Layer 2 of a small transformer language model trained on English Wikipedia (9 layers, counted from 0, width 128). Numbers have three digits each and are written without spaces.
A neuron's activation on a vector x is GELU(weights . x), where the dot is the dot product.

Input weights of the MLP neurons that the questions are about. A number n stands for (n - 500) times 0.0011.
n20: 397412387343383522653320475486531570506729583366365551536526587497545512651457486605456512450503346481514611512386341432566624535702519503401521372532572520442399536455491494526405490537565593432480451519349533569544444633486404668454687597589470447403468595497449533582411475637411358388520468534443680540397792445310315633527486453655461736440455465441536500565409714522553468508469
n22: 608480526503532598389497571465624622529480466433483563476651588608667671424335576509215568479326403399671334565524519527731550407464482613418368332378570494367421424345372536500523514260698587616429438529545351506495450673564578232467645392423536671487533425367475382586627556666543579655526545546523293484507541497481440382436513412533686615403474412614757406635415478392569576431415
n53: 532327603294401294324541594373456526542428626325431387617449622626510590406382570453536377298452472547598424526590589726461690563489540662524493519476520469543470358594511275507644434268453645466198447539477470546767634595542433555612739585561508489633529497646457788472500637496778518366197486465493500462511421414466478655460430643482431506447295336651427280486582480661630455405337
n76: 359536486479596557410545536571486598629612503309493606413698381326629375339350577497605552530478422659448726547327510583613746620616657445451322412579489644438374438530288547377359430373460678361390474351344511525395465796642596455313476367673525351457715470671304470492311428453694504510525553611650672302533466257524504648560391343604493578640381371356427503598597572446490500576497
n122: 575565444619507511227617446632573607555577582355579829451661641785562449538575353443663661622529251515607523543722515432282520416574587457253246407415606427546500426558376438564492404644348343203464572610343382571514496369352685434491559415162659332663755466625626346506409465371681492477444488450294546273517543610508360365534456734613525335680601601598293484508424431947574529342586
n139: 479582708434503634421572392426459740434539415334489467463476397852625575354559487341675437544639422507774592526556551564436541549558483689565619360418573512553545413533419695402493509493568673485684414503579378486488644638479475840436690608379285633489525408511543460442403377376409504610450620538344311486533556519554366421606535461639540281536538251546387343518489260534418248487548
n149: 506593598580576605543525400357531392526507532450413450420547514509518261460529448546440555550212369528574363602463682393683452545363261633510487409630605416526641242419442540578507578357560386476324421557497558487497757613503520604551704541544549583421566643575443653339449667635519440604382565625617421723412618665469624493509471513200584402402479339599513421450384572521585364421516
n157: 559525654472409560418707487350432516541496600385518540646582577618494783523514411516536677390678391430435687526293618511614343643532872667473482465640492367503396374554392421406432406517461437537609400551392353676488565483455630459459644507369408550663585523493482654503535432461393546513173325453601437647453545703497417614358400613252576420464642426383590310443812426788483459578599
n240: 473598655546552566249594304250660447454672497734484452529500643526595672675705341305751427415834578290610399518460615479511590658658485722466705518427584433510356349503346361393166355442575334504423635549457390599693459504512647306515693563393534484523680652442480496343538332488574370380384473517528288458629504553548162528533366644383440369522640570480424339520634474517619696497632
n256: 432288489638516401431598587568406434528482558540656578548496465410428374490440712462588682312680742411574372430379455500464472733471331665303511478496575491459366552398561412546555288611283478412486546520346466603686518521223399441577711579362457328558453577847626503370592319500541602449410450522696652539695622527500570581459571630515500326584572587460667517350723251387646572336659
n272: 692603568292663576338721527319638349255474575463500491584538545791630522365653472466354300580631322508873398635658338616485504336625484529463530307318652500603653366587492556625599447617345466455525246427578442521464516476487517398676500468375664431372359591504448508701272476670722693532475584647565225380307531540662582414480362606176448462263527355743652667268655273176614401602380
n273: 482460848418555534375627541511483560343298513500463597572363478698579654404514527487669527407387336528436415611486420362523627482400493631397615506187549319611574541478572604532537452403641398688475680599470527672583571326511616349720404521521552692416471453624424680412589553547559544565362493720411114691481369687570500393319625584397392391266399310445582567271671538457423467354411
n277: 500415462463599442550540368379485483485431591301543465482433597406696641339742535500488544381594602406552422407369533588678599500539617452474373424542567353659551329600511597695562301722581334116564464645504294578529386572466553800515589641514473569561660366481596426290351602572591561215192553460741484297591412440485403546550653664592480555542664302446512295531508500529712709287444
n300: 456470604610784482583414632463582445208492454622454687546376562393214697661522736799590602581303548334485327569312489764547410537420434522253526422562551670594506279487448363607508407445496608661533539571296496467695482578578530711526485568489518591620590514522396431378467381451461587462269530351405535493647370684432561579451361377403638473420386500658699593489302632524432419334634
n309: 530348685446450447604610340470628536486422402631528472526518495627605532437492684547531389440503555561514487502448561427665551607511581645432446281561445462580638426330593514736534374475452500482367632619420486560486605505431425471461605529534557413517520546580495598550497676408590489586464566584418477370595629485519446610295511556355480462510458453559491417506523431389697515441419
n310: 577584621517745068671626485280517516351434512115571593586500489512457505533534589577329760632392348385726605650423101730618597358518524374310231507558580541720306424522792531732570373345407574500461385358524350453434483442504487563578508517616706474539692807361511427436300504579570663732422595512669637644721532550400549557492269522548696520350332282522487563452337587317730633291373
n316: 673318531619650511331707414287406536508610434457468504456448490824482587386309722410717389522649633307653453560420295479673455450627690368534425385565512399599638564390515488415464458230448566636329603550565492611461545586461788474613462493678562524591575391317412420357534289414467370313383558652544398553949339529646588516584354457539452514522444351618508357642496265437586775486272
n322: 470251541515527328569566543470446410585725487388527488646458686413630304425481422513504544382488424636426676694511547532497515605566596361544546488646446555345564264565451531601626336418565481380342476455511413511475452417387338664432647478306515500477645514542579454529455675496626733617417425520543655390688720567232032512532530568565686400377303397344379150416476681663649282513710
n330: 566352496539493388268798455582420260473592637426736516511557594655622538444419559462452587515684579218523471521489470345621366473347519362562452423579639507497550634696590722527247377359572488467421421493441471769277220440213528317655566372590747665616496610516455456602395614500640520752393421567431479207611772347527427448381527500400533460566379349277545359540859481568519568511612
n358: 380363605406469351253441522526613644603575574414464639393398765675705482787449435207531596674495369405367549587459571371571487474411656699445389510297566353733323178627401447582323329301491430477439477508293747354426356383570295794514640763829545469355540463732276480616577428719462677250448565690352601534536468660651491380394233465408410425455319632227500643469637467660643488430283
n361: 552619452631518420357879595300558537579553726230583533489433695465507551587389639507668831550600411488555440390560229696496567540500311422378434509357584444504578459562100380851377432544496500543564658581616424540606488404456556570414417458535146402545524605524704534292575453549689488383484730403562288520500551538585388549292369536496620507267453646394379625389479431583551522165500
n373: 606364571471447521583522505489504514755620602488450428293789291258463386574482670500481539468701336631522469458305318626443554589462256442663360344689512583474443416627618356688647447574280470441441642310548481592494728571307626500509620304532521621823586677466484451384697335392596606427593548440424371703438512496411496595601573567582649503462456534564565755288512429697471409300656
n379: 720573511326666557374657535485587559318523651450181593585588507522312680525456634560446611600410417493619356503592507612435357358488323529688112441454624533530337357529459342634320292639581485376409560638465488478580412475444632485533507579432443657351374644587388493503352372625637634489360553497198635518575556587598678454578280750568461362454708291256449693496366355451638688554482
n385: 624513480562571632493494465434487515461564303478544548462489529430404563647503739553661612645335470399676435544512366661569281457463475558377534348478519292625447262426355402612648562592696444542480472319494313598548471617642616513443591513522563503647737497417523624516471503633367456569437576532347354613483647685312486439618287587440538473460404407688606490564205411403503344352571
n405: 352440695565547417486378251358456680541719571462428475447593512460598193497250464438493540367359503556497507602386393363598537604386523537316479468570587389573353496434427546324518525427464476529605625643318675497524568647573612665519657607520646493652532520458570432399452581602683362520636709478661463653674389423460411624510390532444716417546503542518237588440511406285803409622476
n432: 820392597413433289252361381601304598695701504302414733474551382349550534736473617357256744456389611654782427438387407647521550546382517270884090435495656396666637386504629685431552327472358417392403569542590539527578594438297421522828572434796647439739836742533641587323322384388416458561444421636467554405673343213389548792457733630593405492587496528697433415415452518470759466384753
n439: 556339610612554486489669495447525500444676557595664519611395500438510753443626670423362564565645405302552348573351642712774323481318550460600269400663491630474391399672590310481408456297280485828356540414493409478430393529572413442640533399467542481657462782382586581299314361424504527639511515483310444526386524635623659766461470823424566341564473382435621500608742312504573377524530
n494: 379503599379549403307688566619690221467476600152539469387652623702525561561366420425652475445323558390614669568433765558580699446493426646427517405436544415482509528480615573260569485493455520601227536379351461433405586405415428497599577461604546472572730538630265589465366599339715465538469422612367360587730590615543427445519493435510581425475522483517563428559471529356493589567533
n495: 493365345496503581485500463702646537569586411553496451420627647564570320294456365441395613395673389310344459485611429324470734500292573619381376454520636417555559409547724148599477428394526415465352551419524659471331374465581792382526533454345632632463578483352406500616675711615521534486470267516409430442638500574525492470344515641388835645324503764466782725492558649596511497576377

Each question shows a token from some text and the vector x that enters the MLP there. A number n stands for (n - 500) times 0.015.

"con": 477477534503407472533506438514471505473499435478531481542450461516496501520457550606516468450486510436456517363481579499541572416510547519494472781483347473563540504463455538516538787464496522598448484550539484378449577435574421425433525442466533434482464553476591539597480567546470486493430426417463473497455458543475535522497568482510428493461600467540495471539500553448556543545519
Which neuron lights up most? n53

" single": 516456568508417544460519408540542497476461525532466465440541485457443535532447510549535463423547550521447488398482608485566524440651488546488512850470421490515556413463514412464442713495532540517424495517482465429422570453572501477387497514480541507457543537435577473584535544473488448484454477413469483457486491534480530486547498456501441440494595534523475483483422543571482531591508
Which neuron lights up most? n240

" but": 529451569517453518507461401543437542488507487541522449485431476363517470556469588537576480520517567558450437324458522498598474498537387557457432840449452496494478484491514468571534650495417460496458504498406465492405549473501517503387537527531547493492480512519572504587512505511525509539570458436541557460471527493586495471461450466562439524500521479474458514494467533489572544492535
The three highest activations, in order: n256, n405, n309

" and": 498479549501440511522451390524468575550492484512469451451501485405531458520464537525511546518517500556428457353465509479629544477539414538453449901475419503473508537473525504535506642497452504487479452537428443447427564449530457504417473532520525464443548535488555517566560539561534537509504524490514537473458492549544521462450444426557472494507509505521463532509415576522501498486452
The two highest activations, in order: n358, n405

"ise": 507484553429425504458482409485500495424453480543541473504442499463555394449454525557484426498528526524457470374485575432518539493564503574461475903494433489464545494477501457479563767489502466497471556514481527456473571440541502465451503508481524506447530443487543502525495572474523514468492450399494478543523487511480503444493539471506486493494576554568539508551470538416574485557484
Which neuron lights up most? n495

"r": 482429593469423498532516442451464540496482484517480430511519427502546522484466512487459453493434482504438484426442496463594510510507480534516539822544375447512595542437467530466509838540502509537545469516555490405404578467533469493376470482506515535488498465535542492516504527489511513532507443447515518419496502506599542440509574409573539456446583397566492507560467509425484530505530
Which neuron lights up most? n139

" collaboration": 441452583376471506566529428545543498460473518529483509534550481489520511461488527523465416466579541490443469371485565500497516503511509494450583851447482479488538514444506451418539717551518538525514424462393470521426573450582508464362441498473553447447448475492581548615483549477440513512488442487481570490480466535437534445436577490519504577492536488527460555557503549492488524482468
Which neuron lights up most? n495

" Louis": 467464545406464488461448452496459499471484427560500466480535462497518546512450581577504463476543508490471429389420544513453524475467476532462544859453435535553544549486502508522566738458517519536485441575533507365442570518561487465422475449499534499499460464530533544620488599430483514493501416484459498511444395517510505524514563475595370476432524483562484506539546552509472489542439
The two highest activations, in order: n53, n273

"\n\n": 492496498415428506499577427570484509462497499502542483537460366421482520531519555557527464437508504488446514382468570501525481519485449526388458942469459594429489545460506445501508644499439503469495463526469467447465598443480500451449511449528522472448529508520548518536507500514490480476501423481501534528509513540557529535518553534585472440497480482492533571492490493488506520537485
Which neuron lights up most? n256

" all": 552502502478405516493515412580467568516498520546485476492496468391441489527519585509536429459538584502454471353474523447535549486491486526529480860517461412569573407421496479506495674557518463465501507464482456525437591494497455504391417517521535471493525536513579521558420489516426504545483489460412513503527514503495532503544498474541337521505553551474446497516491498449470543545565
The most active neuron and its activation: n432, at about 1.2

" of": 473442554492421461499465404534484568525500531509507485476560431455527528534515567557450501481513530554444430359424444490501568475526435465471418882552400457573546548476515475536501676537489448520484543572480468460420581485521481508412407448487547464511521516532546524541501519457513489474500499431497502474481490437479543498464535451607503473493580468508458557506481584451531537513505
Which neuron lights up most? n432

" various": 510490499463432522441498444480468561473537533532503452484469480434521511550501571522477456489563553540472500383433530494453521460593513539506486932540448447535536498440483500488482679530501469456527478496438445488534579490570474460389429532448523483512545522514549515562430520502512524502497480446453477420474462553513548454517488409540368476497560536497455516536472484432506513565507
Which neuron lights up most? n240

" comes": 491473562414451485567494399494570479473523497543516492522489491415442530518534509532495412497516525524377496432500581498506475490541429482483459882468471483485500492483515410516527778479512543414496485504426504523421558461546512495402460512484518499433478406557530523563461546539502522492505383415530643504525503542461491489565518500546494486463546436511425511538449505468541530567508
The three highest activations, in order: n322, n20, n379

" starting": 539465492437450514496526444532513493504490511549499435507431526439527461571482545564478391494559488497442527390456605502546488550561502542406439891453392469529520480487476413500624711543463497490496500454417476434446502491570509483413493517490552443468552497488555438574472556468457494486489483457519576441503455490454488454522531439577456487486564457491555522524518538441474551507596
The most active neuron and its activation: n76, at about 0.1

" with": 477504524432491529496470417572516543485418502535482485472508461448500536485513553564503499478559530528468441345510531473511507454523432500486502941505440490551560474448510456537484619547521504441511474508447405429425533524486474472441502483496527483473538513524581508593487551454472483495514499447431487495500490509480541431462472525596469507481550486510467547512503565448574515508462
Which neuron lights up most? n379

" previously": 488535524449425478430521412496451520496473526560510492519489555448496468520459560482527481505505549515526438370449591466513526461570380525485482910455445490490554490482450439506486672559478454448497453467471536473502554480544481542456514541527527464442520488533527496532496556493529486436485494435529608513524476508508543484557479446541353437489552475566476481592440478447615508528430
Which neuron lights up most? n53

"bil": 522474558461457469573501423495492487506592493508546416481401443485502531536470594472574351466519498617483477447531462471483536437525477476484492818544408469517538529459504507501545800437467504551550499536469543451389643478567473447386487461464551498506490440499578499554518514511549547481567453403498441535510482521488472408543525436595447504456531495554461507476455460451538481531421
Which neuron lights up most? n405

" Car": 488506485517448486607435415541450575499500454567489495475461429471492522492467578588516475483411497477428414404415443477508521475515488475456528795476439484500521584501489467491442841423530500477483481507471401470450524512560539524353478446473537549512486444470548509535523550541511555492521417430486588507534432463572585607489485432550506518468540557551488545550453586492457515496514
The three highest activations, in order: n300, n495, n405

"gin": 465530535450465520503518427526471539393463439444535496514417454524568373522478492494511405552565504486484486403494489526519511447523496493423488862467430514549560480490425534514547758507484471589485464528496477526445586412597478470412540518480511470414482481511618554559493547520520576504459422506520503495442495582477543470496474453522495507437553519527536505473413505402534442596439
Which neuron lights up most? n272

"urs": 444513578459529492566499377478516502490492468501543402539447462462575489473528495512468344489571492528469477387477498562546555502528485517493493771463383500519545538431547494511530727491462445542461537557505517484389634388536505424389380465493566487432401462481530537612526510488571502522554429550463492417484539519486516450487517440598462441475542520581482495493501515489543535582540
Which neuron lights up most? n309

"'": 557487517497471531487461402552478499506467497506540483518493426557567446523429488558447488451558530496434463421522511430574538461512450508489538876575478510403493496455573475471464756473511486543493559532439401459421534421501472476413478519508555485420505554501579501555492465473547504495531485387550516411509628507473545447469509409573502477456560461510491485500495514424535549538507
Which neuron lights up most? n330

" end": 502446573448439527561539430563460528495464501561589487532496496429440558453545583539492425472576486453535601391450524494527484429567518500461436820486365486555562515426471493417545748599515594477418499496471462428447530480602454433396425472537510481491478515531544539528443532426471490531459468412481542446466532505544539460526514464567428442475547514546517523542446534479423508530540
Which neuron lights up most? n76

" between": 504505562404433492484472450501471544490499498497472475475508457442475555548540530527449434466526556499492465375467550512456554512452436512496512936523421476557551491484525456516483619492525460438538527518433420437483586510475513533422343473505550516487515535562527535552461532460447453508476481455439505490494435509486535499548552459602466487516576448474460531502535526531479543546538
Which neuron lights up most? n432

" Reg": 531557519431450492555488434528425535450470490556572477587434521448508546458444650519524407500470465541461469364477505469471479485507503525450532786519408511512502598456486438469488781426481504494525469495463458447418568510570581503365507444490530497443603407552558527525534513489468470520553465376472557487491516527569436545476538409631459465507565484504563469577464549506516486477475
Which neuron lights up most? n76

"umb": 526494510452466482619470418500421524445519407521541510539428476486543518453497589534513415483461500549472509370438474512537525416552489495445450750489376511596512556454596515502533783421479474524452479550407533435384577483593496488421480508510534494385483428537620470558529506454485529485564469489576597514484485581519483486505458388547510464480543473536575469575413549486458515459576
The two highest activations, in order: n310, n300

"iz": 518438582487439452590475398526502510456515426455518440460402491447543527501477514497451478494546461452479475375422462504527542466492478497441538816519429484488511571511569508477595782440469474650469554470507519491418520465593539449427427456596537486414487449572551523516533519483490570490546415463506575589490421495511480515514545504509463569474537496536528554546448531422508474565429
Which neuron lights up most? n495

"ver": 466418517439454441511532471476475509505480492497534426555471507544492525458422511525521501453524549516457470391436515492542533468578524541464463834483383503523550477466473482544528803428492483608511559500527544416417589423628446483420491499483510491512431466525617509542435539447570562448494435462460520497526401504565507442532537474594435460459557509551463472504478514406557494510505
Which neuron lights up most? n53

" Atlantic": 469407540484397540493477427537520508397447437564554501518447468529530522503448560592531467429506510491422481330447526541526538451597518588462568820478415461552532522478506480505538690484555527603454516496455462440424522480466554504395516517456528447487464491437564538620523547587486496459430444416522497460480479560505528554498538422460415475507579458521469509550498561499485515497503
Which neuron lights up most? n273

"ér": 489455542446461460524486427562476557494515458560416450518497494472492500486488612491493463465471535479471444388473452449489544455503546500444577774563418464510533525485516517507488806394453517571486491464515461403396596493599478460355582455513574518479566447499625496550514549465464540501511435419492508520476451477483543524489499518541493567500555422598514566572399548468445529500459
Which neuron lights up most? n495

" inter": 452520516398396513559580418528502513473517522530522488535429472486460529540485533572515449563581466380601476397486517522496542487546435492467525844467417467520553547484413500532443732531497477483555379478508482402458525436539492463463472427475522440548428555421559541589425494509505488495485514476481532500464509519461592487487508456525360506497570494563472545627451503476524550518471
Which neuron lights up most? n272

"a": 491454571467447476539446420505471521483518460534459422484474463449498555476439540518479508460413510510411467390436518439540528466463422543487499848551392499498528510492603465538518811441539467483473474577463514480428588510545464501398481498511506462472532500481514556542510576522493578516518398443534538559497473555481534468473583458534543481456537459569453524554461577519457501522491
Which neuron lights up most? n149

" for": 515568530482460505502484460506491548458407524436542526490505426440511537549500534559464510523529472555505457397484476519506544479525439467458466954511398451527517455479476462543500666526513486475540504507472418478451561483527471491413450446464522499488519519565570527569513547473521517482488495438466454505450466494543518438451439464630440484482574464500496542511485536487491484555478
The most active neuron and its activation: n361, at about 1.3

" Cow": 552474515579446545515501454428447534484434487545625490504514466470432577427420616532536460463515590534397450400466494501543538460555481530490469771550418512490552577484443510479469809431499517556512411538511452493406541451531535450395501455462492485474494412591539582562511527504476546493489498384413558455548473503579487450519475373604480479467552467468509422517434554462491524565547
Which neuron lights up most? n316

" Post": 475530538444450541514453419523457562503399492530564504523541436426442551524412566610437480513519482442509504388454504527540495518573480489416531803474404519513534544493481419469516798486493519555520420491479468434448574488576464477361501434522514499479508513473538561588489519470469484521550469501532494478458489550488480521474542399567396397463535545620515507569428572500504494499479
The two highest activations, in order: n385, n300

" '": 544484591476455599493553433536456500460520478570567523509479473440487546546470543517474490547604555423464455425480545454581553508492370471451433862526473554413526504471460492519508762475520455502475446527464445524433525457535464438407447401483553456489467528543541519524410485521478520528520462464539525487517575507466469474508566436589428447471521454454499450539461539507480531529564
Which neuron lights up most? n330

" not": 526535500485420474490599437553470523510464529500546495530463502411436402574530584467472452572563526429569487404472493483490514501525407425421425875475433446537517463480486453604531685506460429498482511500530492600405620465537477552423468493490559431502432510524603495554460523485515527468476448437488580528519474467531518475518491480575431530467542483524441531571440452465508519524481
The two highest activations, in order: n361, n310

" Pedro": 497431566460436477539475432590506516448442416549483449446521510402588587490500583579491480428505490513434424352400560470502506500489393525485548798473485509490535569534525497517553745512492548534428496545472488454415557499524489454381507469529532556439475425519482559579510558484523513510555426439498507509414475474464534478422558469547486483488544534588422554568505547438459528586492
Which neuron lights up most? n495

"rs": 501527581457487490516479417518433598457408485530543445489483477443540458515474527455519397504501471523462497415456516464553515548515506565478568886432392474482574521460510496494528761516476456495502459514498507493456611455501470479386362484474523542472485447463530536563504554530556533496517399469472483505512476514549536516495523441589486458454525467548467521490450547486562493530467
The most active neuron and its activation: n273, at about 1.3

" Sam": 492468482507430508594483432502467492462478402549536450527553412451522603513400527569505522485474537552426436349431429457497501462560447528500522764517446519477547523460500472484465809454502550531518486480495449423441575501596463469389551480424536533434528465550547538619519500508441614551548470454462589503463537544552496516484488476500410523473496552544440490503498534424438498600505
Which neuron lights up most? n20